Layer 4 of a small transformer language model trained on English Wikipedia (8 layers, counted from 0, width 128). Numbers have three digits each and are written without spaces.
A neuron's activation on a vector x is GELU(weights . x), where the dot is the dot product.
The model reads these tokens: "ks" " earl" "ier" ", and" " that" " he was" " am" "b" "us" "hed" " there" " and" " taken" " across" " the b" "order" " against" " his" " will" "." " Gu" "z" "m" "án"

The vector x that enters this layer's MLP at each token. A number n stands for (n - 500) times 0.0073.
0 "ks": 315315521659443338731389369296442618491496427587729596463342447647765571543416847388364425282415246467525411718748457702225461558522646638602578438359455260539725508431306402631582388765681383529568370343620699467584645639546584431439734605459526426375464620356587465564527478505354331574352615566638476335798382511318409532444628507469294379505489687848444330247717475386489501430352
1 " earl": 389558368616587202551343726351725622562427463430625318372351511778718365578441477509679280425501318672474678640722627545250464230707558767518598341310680411362426566654610299329199453495646536654458532407605562548325757690458531667655533411612420500476517426507510249413408530395623342491524631472513519617626240612460409676310435379623554694407398660512339722612514254406305483365588
2 "ier": 384529239414539273337604601435650590702545437482622385467436436892615687422423487730548307366443421397417784667664687600452633464292470702451533432421715205439333568602616411330376403624626595516435489476609578468532618547670552542658428279521486711480609268610563480620299442454521489388166600685530454358691364746403307677501594412837576527238427573481318626394432566386389445188413
3 ", and": 360461325544566327310448744363810465616436563442573552206462477736649627489477709631554336546545442453622459806681659480212684405371468700480647172595560354614477873622551600418436454573688493575355472352733268514490653795641331425420632421546598580533578522421291353418310537379416309264391631490600308438592530632298369630428639385632580505419520554590496604477344462265326499296539
4 " that": 386421380624570203433503619408777418648554684497429494255414516871659538545549603540556243618566448662544508570514629516257657449328462675538728376692475334449477798563684381464208501538643622578318473260591401675470686809677525342340621452622414526551591385467317367356166516332540376434461565590712336489566467511375363589504555345531478545568413639609358685262580409254233596424597
5 " he was": 459374345541378446414436548369818655549390644506649505343478586850692651433524701563523225583462330424401510737782572525287658405468443837460668530494484287336471711654647625442451475680656529550268546356562437506536489674607324418560618348666455316566614408443387281378342425451583394366413517390607406626657291629372405688350526592670548470530510499605307706479445361257110350441744
6 " am": 483467219498514334427479716393641470416256572467600478457593391680684486624678663713681163422441291247579475831509525455153574617513609684575468419526601546484398596534653392647328646570833539482167440347567417754697533656248490497347562325581505601531444502703230606346152461503737417561573487367419400333430468512444493437395512310568530639524640575629552746439589340514400437419549
7 "b": 400346578635577146324400684751487698608232377533541466506485601557567741520379460493801303471479495492376562727529630594250476824584539460865558663425451432725251613633499428482536441484831404423409441328499402522506483661551452355558586388557370444605291316336486503547506222471464610514659482658573462661271366635668285525565583260407428394574388640445846540446445394627332385544301
8 "us": 478665353806534279396444509479672529590365445607484470388540395599603296427653722645669330465647383466489748551691649211245506520555629597671517592655584499476403481561768245407536447505690423365447411447605358569549813761578584198505688244502149556436272442483486422313204403370604437448589537670635512526486432878410267497412541307486350505633452604530547622438651433536484379316503
9 "hed": 204532192619413267432330561422562741579479436511567400433551345607527516288360688648620180531576414553532629660589595588358603492511416905616582570646658546565450591594636413397492195487664422753375441378502407622566666635463427371674391425492548439370451498550378475489284513398401279587400750580621448726693428845495377643415567316740375499591360603356645649504357199549259536377362
10 " there": 341468166587486342439398655600621555774497579633593489385457284703587471393370730641595119581594488522627546696661630655361525308478549855488631534558620494444225693593574563272308407525527593541273409275448544499564696791505574456631386346676274419643576532512451279308326649282423255530537483538594424438584638526371288700394425363507516710422393587683516673363569386444340583357497
11 " and": 412471294556450377360577906434863499631410591476570531228475492702613588365516730578510298630616431497525443683664692563236625404372507704434605209639533406586450830630569649422426453616621543596325518327717333495508566692717315471622511447455614588449583448420325394455372523423409314152555511541543323451507549785230380555554608365610607518527476550590461541512247430295241457288390
12 " taken": 423509358464553217458248491316546635441354578428659289356552511693554556473690612393739253536508616494396450736719635502028635478492538832456481519608444468381520671658668387353321452520710572452199545329549306529612615566460391577500662491489351544608557464580437185401296623426645239433501591488636388699694551720387390690539617338626448673435536617530338749506614309367345524424541
13 " across": 473466228553439215386422568379621624583360683394597436424478511743493276435416619576604076534480483471480558777753640498129518326501469652558615444629630428440605815695512301362476318587665581588105574364713282448718544592491392363504596390541419503652676409475446340561287467513471313573531577596581392642449441566489266767487619403736492704461480580605460610441700433478288570379463
14 " the b": 173432435391608185452406457533561487492454684524556324354461605809613536502539585683499060480588348472618598746844628536127623408602441799612520422446553391604496796564378425404418300621633453566283430453536334570479652584490602454642479253504506553695499333452433400504306551473448353442504590285464495706398443641539502634650432331586427452482585694643657790374391287480256554523651
15 "order": 402727373410596133343426564534781645530489674609607379375524574659512508471462536589546226525513323621562400730597714297261620610377402625577452434750497417453495658564425462466646400630812568434381583590692417521539592726532454479354647245397266474629373296700373273430147408427520245475448664512547530586707511559501032522373500388502390366451617688641634607394621377500582568460509
16 " against": 399450319489480291366362493392642570594353663527760429361496508708661537354522650577476193470478569553534607781570674418163539278480403721518663423683643312519623901614498469546602256563696581524255553379716348467566633663645388409539598315658382481599689354535335405472260509391482248400466646486571371615519494664393179660404524446743506549522571592499338646392474388562189496378548
17 " his": 316484421489368419395487410387616631540550644552683398229450597860670426477529559570513158520662369449574522780616686626216661414434466766404655464504432351567512872367522500416382389730765588579309542377474354509568600571542484565502602307680462566565587394513428324491184582264607393503525705467508441602483245621385344610402547418625406522568538626654341655490287302440141437466763
18 " will": 299515253538499245491432512554645468513250724653658406462684479860589515538536386663586108708440356487513323580691586524317616352451419747527616542669489433446513788726613617339367409759676425502258481503617458526478684878595470583273424541522410516519728494581387364385306416516704360397457695279654470512634418394441344528339449544635549376400410531557427545416543286271283561458590
19 ".": 332339105715701452514332658398714596775241526430515492341572366662679557428474775585742376447473388436688531728604558717311458345438295743629591363360445250578541782571538566472620337412763461561492424416815285403389634611434483556508561461616472585522519607510266373372392355487427314360389542485659351482575583586424275551472508438439567443461448692691367570356508493485266706412736
20 " Gu": 510493346393489358591583585465776433639295493615588557248596623834676368399668589359730325467495366316309565703424644408225629433468586684487392321582507308616456605459532487677375487496453444546263642545708556572518572706418626545541638203591495610665622182533389471396328350495596457493318609269446546719619501626221351836447484374435420567448334456738687724412366427468246500487622
21 "z": 467280299661464414359533713487639792567384444443413521504516506940804544319349476296530308396523407549373433643416457428388342481700400595356540561376459419729261761517713589593368544411757384656512564716572588512176475632565616476307774285561402505856737385544540437676303423305777502449289351460610451420510323612401375478397496455619505404353440542662548626477484478498535523425580
22 "m": 573328462615661258343602609407571710622397581403444488481544386780756552474639453517629207255584352455472453681314584552207547627565593750557554646629528397462392507426772386442404653280646131660449525567736396385514277792482370398486525266496633650396436400653318524582429629492609356480165752521497515415543626541518419270747479329421658598415613460479773449557438440492459369304530
23 "án": 557389305706418480424489599344502573693355534515448597350588449764655527398466491623435210348619569534304511783476737337376674548685513591459652567720453284648337686416701408526336383585573244568438361535796666324434730683489579440494640340532241537402629285670563363394252453351687425282434548503684508480658334846385219561438525369561607473401433401574571725329553657419397496388473

Each question shows the input weights of one neuron of the MLP. A number n stands for (n - 500) times 0.0011.

n19: 638528339466599442726624647409324638392602598542460554304696425474642340575410409476443504517547474510510541548381571669565494524445462518687528511682444739511504736511289743651586285417311391558242541453387567391534531461493554781474441393464443509419369493422544534556398533753347780514652540404365595360405466388558384564473482683642483546348373447371461500159571485507630497393513
On which token does it fire most, and how strongly? 18 " will", at about 0.39

n54: 596553507629578513659393397605470415509553510494604507546573317487407460416592552309402354519528780327549277470470497678497432497407484365518564630221366494490252476527587602561361487443273491560384553422513602400431559646696420711644487550467591483450617662481494481370453574567432506654535442546503595635340707559603320471549616549487515390529622339696577393478345400552544362403439
On which token does it fire most? 10 " there"

n78: 562552493641339406604545436486407541470346591378436246764553599511259537551448419657527567399671406648543564493464479540516535421697362320442377393616601514419535545552588426534555514431570513394239429732641532472455610266425486592608503603728596538656582480486433452476416600405489496563592254666600415601216551371572539457450408623593278493440738627248563503287580708436224478482426
On which token does it fire most? 13 " across"

n331: 481615482385409764374352511302638324481593483517635732731392510496536600666717500531375646447526490503614320336373455558335506514547429441373804434404424704345500608493587420701649303364411474402319510574559422773412591640627463493519387483442514488557581550563587413459403370543437486448559497422456548546483433337550438601661826601581500522382343436540438466385434382259668410524421
On which token does it fire most? 3 ", and"

n444: 539517690459635589432463370486574520180759497527645354489241611420328523567363593449480434450616716439605360518467567389510538334550639292579337405511665408386542726446477566586649406418400353493573490475653491625746500472630563549519486497612528382510461487627431466449568678453349427635441618523493510466552527503225365584714458638330583526409458646316538551419364407245550379500668
On which token does it fire most, and how strongly? 16 " against", at about 1

n94: 432461527484583419558439281542322400549486510604249493490516440431377490459696415533428625535274636397388487524540463478404551661466587447473470414531523445447530482342709503676577461672151732651394503416638289655420452593667566603396448584451450397510411516465355497500466524459367642461698410522616622594569427697497467421528385621510664637649357584573745433387533439308513568596547
On which token does it fire most? 4 " that"

n92: 411538407638596325430590306402623420523717352517301347241473510337551538480432617346547440388524380521416626302606561523636484407427458383487585589128546677574411448381517456250451468570616467676503660396330356666710569479547510636382574587579600567462480301619414654622669541555532475571358346507760513816370408459425648457352716510413507424457585484695486510410471654561510341532537
On which token does it fire most, and how strongly? 17 " his", at about 0.75

n361: 428203458584481434418734524671373556628633538459588381500467546560351373602381540541524584638521573415485638449494416671395330531334403346397545484348510585471401456564287451286368548601443615612412571594510387634406572290568279529536570691571500566337605531589561515484503235640477622542535497576456524648583392624584494738549564570475564518597375396512433525506421533537484612264445
On which token does it fire most, and how strongly? 2 "ier", at about 2

n439: 499498500497500495495497501496496498497496503495501494502499494498495498496497500498500500502499498497502496497497496496498502498500499496497501494496497494493501499494499498498499503502499495502499496497499500496501499499497504496499498494498498496500502502500498500496501500497500500496498500501503498502499501499495495502500496500497500497495500498496497497503499496501499496504498
On which token does it fire most? 12 " taken"

n30: 607632254305406471422476538458274605300367560532660559460433528291622717462382392278388444568476399748655647624480612637497507465315577496392361745456475360589504480362524585405734586504376691563568589460297484461392281417485705262473458465655395644352670649510613697475574459348597399375496537402462437484532483493597596518324504503573698457575563481383482490601477655462420554514795
On which token does it fire most? 17 " his"

n339: 529507462426553488409516616465519525361571465519446481544449705451378372366528374619619515606464569528484566458389469485547634396412408441481540500556568567408505567549691647518493566423437487571536439457564496566433495407459407457581460431624490540600498420616504400302532456495600657472476576473609570477366543491479441415498420380606529517365496560409514587491435595448571527450569
On which token does it fire most, and how strongly? 2 "ier", at about 0.67

n317: 440251583583390431398472504581724358536390567444439412799637545548489524524504286486443440439456591590386497429580504610386468503430535284474443475610553444783348679515384660541809532629387413569463268349507609620531469475471476443559402507372561328316583658637749599545463526566496279550525607242458700559274466517551542529537685610399561431614431578315532369542393786388414602446470
On which token does it fire most? 7 "b"

n473: 526447635720354514551493610561622420322695720638487542532584573639542388401464491432308414552695365443494533396580345628500431186348400462644527462567541631388486519489470490327617510365442584430575359326534540462483497393365572845424514557592610472467239278553463602446557557429476407374712626442423376477466513464464544304597394516758448567500598380507537337590540419787526592431497
Its two highest activations, in order, are on tokens 11 " and", 17 " his"

n118: 456651480451385597400451597450256609484500630300635413296611464454273458630572647277497535616526552339583458309601639522632343382413526453586648711382527728597258491518678535571533584497487367530394458339487637739536559585514523517447440510615639566361516402536503581590270743566361466187432408513553500552721451526415456344487642478592477609480469589484477372487396510661565434510417
Its two highest activations, in order, are on tokens 9 "hed", 11 " and"

n98: 525360527497474657480545553474239633664669546310462777531459555469541603733599400579424490420326631643516672423350440534637497474476552374321407419493319582583620683451558382532497294500609603574427404483663482434439590463436640477383513562472339423506534577436449516205417350583406513477540227418653426573404519654571335597428613400428522460423478614558616523283524572519671304544500
On which token does it fire most, and how strongly? 23 "án", at about 2.5

n333: 607430523714557541186535598555507490439609458494553649460342323479588402453500506458481621491388482282410481355475526423593566721259497447278336556625725420529569623407430425513548408452477528302425412527451515598618618331393481573607393513424477500629436398516541557571306593718490467480605512580741418522709547557459520632565520590596359518629625437427425398506324561437214579695578
On which token does it fire most? 2 "ier"

n360: 564493440598584318538466570459574770613385634534474518553484320442432426460302432674632609792457440480330663453429280529611592547378547483652269521739274592555642576547367632368327372490723507406572523539414394628476399469479550315503685699490441602503458386577509527507708486346420611245493386441527618515661384543467596403484458399432493452684462436450497301551528532375811460465411
On which three tokens does it fire most, strongest first? 7 "b", 8 "us", 15 "order"

n206: 425563431569397699465535403580674289446543577446433477454485488655637248562408637557586497596344462346457491608406393588603370425477607465438683441473567415561555470476652531543560548357439603462561574428387410371350469724641500539521423333488510211348602400509535469535573402447542766310661308503585545468471698581677603552595539524547414434364467475544315522245585410525459451529653
On which token does it fire most, and how strongly? 5 " he was", at about 1.7

n5: 543558584803481415412539231621278429343651588425425378486575647383486653497567612591459576437598515445300633569531590618714434481370581507509602293507706361595375482628440342314325424565415404368440541644510506312474478277544557600408461561598583574382589583414313484425503611291483570579493547569458439529431503446452355709538566665422288491593448648519546635571563589614468459373503
Its two highest activations, in order, are on tokens 2 "ier", 17 " his"

n321: 543545655400600627556545493323683562432476329457231538333491474545589481407617506552336462576396588757444481308431460531609521380359244341473550534527632666311440503497458452579425623654605512426386554490427518483477690674524522487454411422518547613350438658417419599431521399383701710573423331428542312661543344340661583390670729431650640568393546474446516451461421527351532574513670
On which token does it fire most, and how strongly? 4 " that", at about 1.4

n381: 416456366403509798459525328665487421554550624373521523460661590436527422485449557611601527583402741359348420422554555506556615365500431474347673377510577639522336409621568509506531369525567473556424725640311512468187569591542478484500541362524516607352536447528497540624430520343406807603545609506487536412363503540531465364369661470629457366529592506596356356487430606371534707380576
Its two highest activations, in order, are on tokens 2 "ier", 21 "z"

n187: 497619605558554473683695417416572522507504504522373595229689504457281192496547582533588660312468388467265411582462743653676609507535569270446441410443430369663389510438468628588402537339412367486352543590348701393374648586617429612503335471431770394400514522543487468496412294512388642711418518538366503774600660396611308489823441493467521479746534445418485402619598604642371268459567
Its two highest activations, in order, are on tokens 20 " Gu", 22 "m"

n126: 383628548497549555494552456543644537319620354655506532535473642631406442446430489580381493542485428696544692381485389523678454601604583563655544411442584697463541463533584398467430522460357485628536569440422610500610445380465413396506503377436487612530386354551390524392354651389614645441368272518592454590404476403400528664289469465531632520377596517352382735445765668476439447367310
Its two highest activations, in order, are on tokens 2 "ier", 1 " earl"

n462: 547507473481684411618630422720741611512576427602516606397469326427569358481500435470582532519500543669667490651494507403524497523248503423400497530469427644440447308517632337386608547467540312380645337507297428410526481537500545483645437340657500482401506623782380471477462601566305600344587553365366309661430462725426696467541423575458535528510565559397348500646609397357587264634475
On which token does it fire most, and how strongly? 8 "us", at about 1.6

n503: 449487673443404504385357529446538510452525409412578602556587609343493401457616421493373608389380638573442513367647686449491581570373323408472684521447541567599705522664306621760433432500470365633370267299490358551477530483556660252741463667579521476329624477645611549672504246372438541428541439484450649628493303572517391524804589645426360459459323470480480510460519486666596442397461
On which token does it fire most? 7 "b"

n52: 295516493591565575461406343339581559466472513467535610438704365510593571682581485595554633577424543663293452357581443534579582403531633447473424648346285503566384601524478487611454297251309538571570532476364283573649549339507532476633447409303419411433407416545350516500590552738453366394717635622708488452646382381420536527491706371451659623383472503529480542539512541716355473654522
On which token does it fire most? 12 " taken"

n93: 460533328473575627576515648716324494448721439497306554481703244526321431459398612582412477574494523443515426510491341561545590440407539469568340500563583548472395588510298370694355531579570671446652497528568425598485452646353518584563543512477544481461503443399261539509500500535397357500571276355563497514362704545449439630450469427578668600534526386545711476608559580418369506590515
Its two highest activations, in order, are on tokens 10 " there", 6 " am"

n308: 470434512458508606863716428590516604445557425531523488374407534579541202413307289570346263633564638454537656429340632552583627624615415504728208512341351585244468449661340602232303543477559333542583287568512393453562588496444329532636512697723300752637386312591436634516467368553496727390496511645512441548304443302416559651485377455558489485460830497645488392670666475545546603349508
On which token does it fire most? 1 " earl"

n338: 583659545544388250497578438664425434458467427595564372556566451467394466494269509424509463417476675450572420668467648165585538615391385526631602626418665575481685480453439366369631411550396428581506555461592714621432385481506730539382506522574584643362631420525414494475550607510336449389615307449335444496452564503460570725436593696472616535628527396494395534556436408363534566381621
Its two highest activations, in order, are on tokens 16 " against", 13 " across"

n51: 453489587419409733440413408454577391754534411631661459563334677444548458455496516518616432290575553307700648326672449550523572795310307529339468616511407645575356464489448359534644471344347615535289635471392568511318510612445362576427379591264388548497550486365532538535321511690446572410460772530521543619371465690476496435514439717433527347670543585517518419574644500346622207601490
Its two highest activations, in order, are on tokens 8 "us", 7 "b"

n451: 631473664521594503719640259355354607453604540552604343558438533445458304545596428457473405551649583680571458553433519474474463418555527491397388342535751466450307552366524404604531597174494576427390566471537664559506409686605668648448457262448399525458567706437582702417487307481550403609437532444411462445516491488406484475681575553384569561607526615376413549466469581452494413554500
On which three tokens does it fire most, strongest first? 22 "m", 20 " Gu", 1 " earl"

n214: 459742459366421626518435528313617649655431592467779580443434432651508529586283566764447496614264558721608472512326605472676795619488362463402563616599357569434485510426468543486663604423456385219602347451296597426403536182477621496500504475360687709468331439496390382668416484435571429493481370441543507378515571357410758247286563556489383572519569568743423630540460473564392480631570
On which three tokens does it fire most, strongest first? 17 " his", 15 "order", 6 " am"

n45: 556469453508542610537483398440579472559509511202571506373590678473434558602448285440311591541612518359535561449505445619653408469396593440637471288562540528446471291578519533519390509559477668466320611704566542486668419581488539544481583624527372479658369575503365458489518602521544439586454448598542385611460583475572503520617379413531434399344569548531514548461492333409311389590519
On which token does it fire most, and how strongly? 12 " taken", at about 0.23

n247: 453729612725617690513373396275408405569562460517618466362494558269309526436546396599455532606494472585484584500494453469488518431334497426423557547545653451327423331601368413602782533316407598484440732439554385597760594800527721476516490533583348278481450442590557413490316598517530487363560601494471605345270375552494543436608731371448474528413348476629507500526439458599503452503465
On which token does it fire most? 8 "us"

n62: 333647347619684421753537493560373365419586484411561493592727562346533398303493602513466702564564453340503635483476367581582453315417697545494641464384389381494410685617528571570638452588456506444540648728487541484319428536412555539562497381533367649435303425333388676601643557503468413548439470557440527355430546685364433410357484424453362731658467447481436531494503493433472489574567
Its two highest activations, in order, are on tokens 19 ".", 8 "us"

n379: 438471544438545438651555585411351425472307371556367551490346747437276719625390535493367528596437537432538430420419540488357600455583623404579477463243645415533394463816455535446412533539441609396459628601563479410532523477679765403435411467644446560526491590471653356461321305590641570464543553381575454258434688266375295607412460497516608475570429567465510510536488600494716506698699
On which token does it fire most? 18 " will"

n319: 390313601425507508500320283555703309531619387609475538655726568469691450745767415434412589645521625413528606302510463535439510504485489286510323500679548511559511324701479504591536452369760434575668511519246587548468403519403571329377683312360641619447228622486427589362477299347351493526633660441525562415504567447329357593563600416319479548400507341564727619651285572366529635619584
On which three tokens does it fire most, strongest first? 20 " Gu", 8 "us", 7 "b"

n438: 705337356458583471244597363454522378540736465581395544650537562630382727582462358616520694497493598392627722560450575636373607465596549301451465213434437580493582357441534418361361443493408644362271432363585458401310431389543575461606686556671400455579523679753701308661496615467310429560575570420399362504631527414582550436318603594587402474443536706473539500410371427605500503590345
On which token does it fire most, and how strongly? 2 "ier", at about 1.2

n399: 601497613436514281483670504294433177695554486607682281554451584642608527323522367462536680583483468354549393170592655520631510500424544451430486489364507555573476602343413643537428431390393405663262557595218648493649547616394604395636455558420511612279656723530444524527500493413461574309413408654381558538587610282618375651493483474357410623552468607537528517425567525477530612535639
On which token does it fire most? 20 " Gu"

n504: 451545460580246708571595503564497500640598238378714574708608506609547405525441448329370266594562479612552259586479487515461387631581583604485669596480374436526572503575491497478423526722290451411646409603389553441497468599523356484552494417446546363381360430594429475645436428500507379285493574361337669396513534437538627556478503478618388403569539494664442271599408581469434591612760
On which token does it fire most? 0 "ks"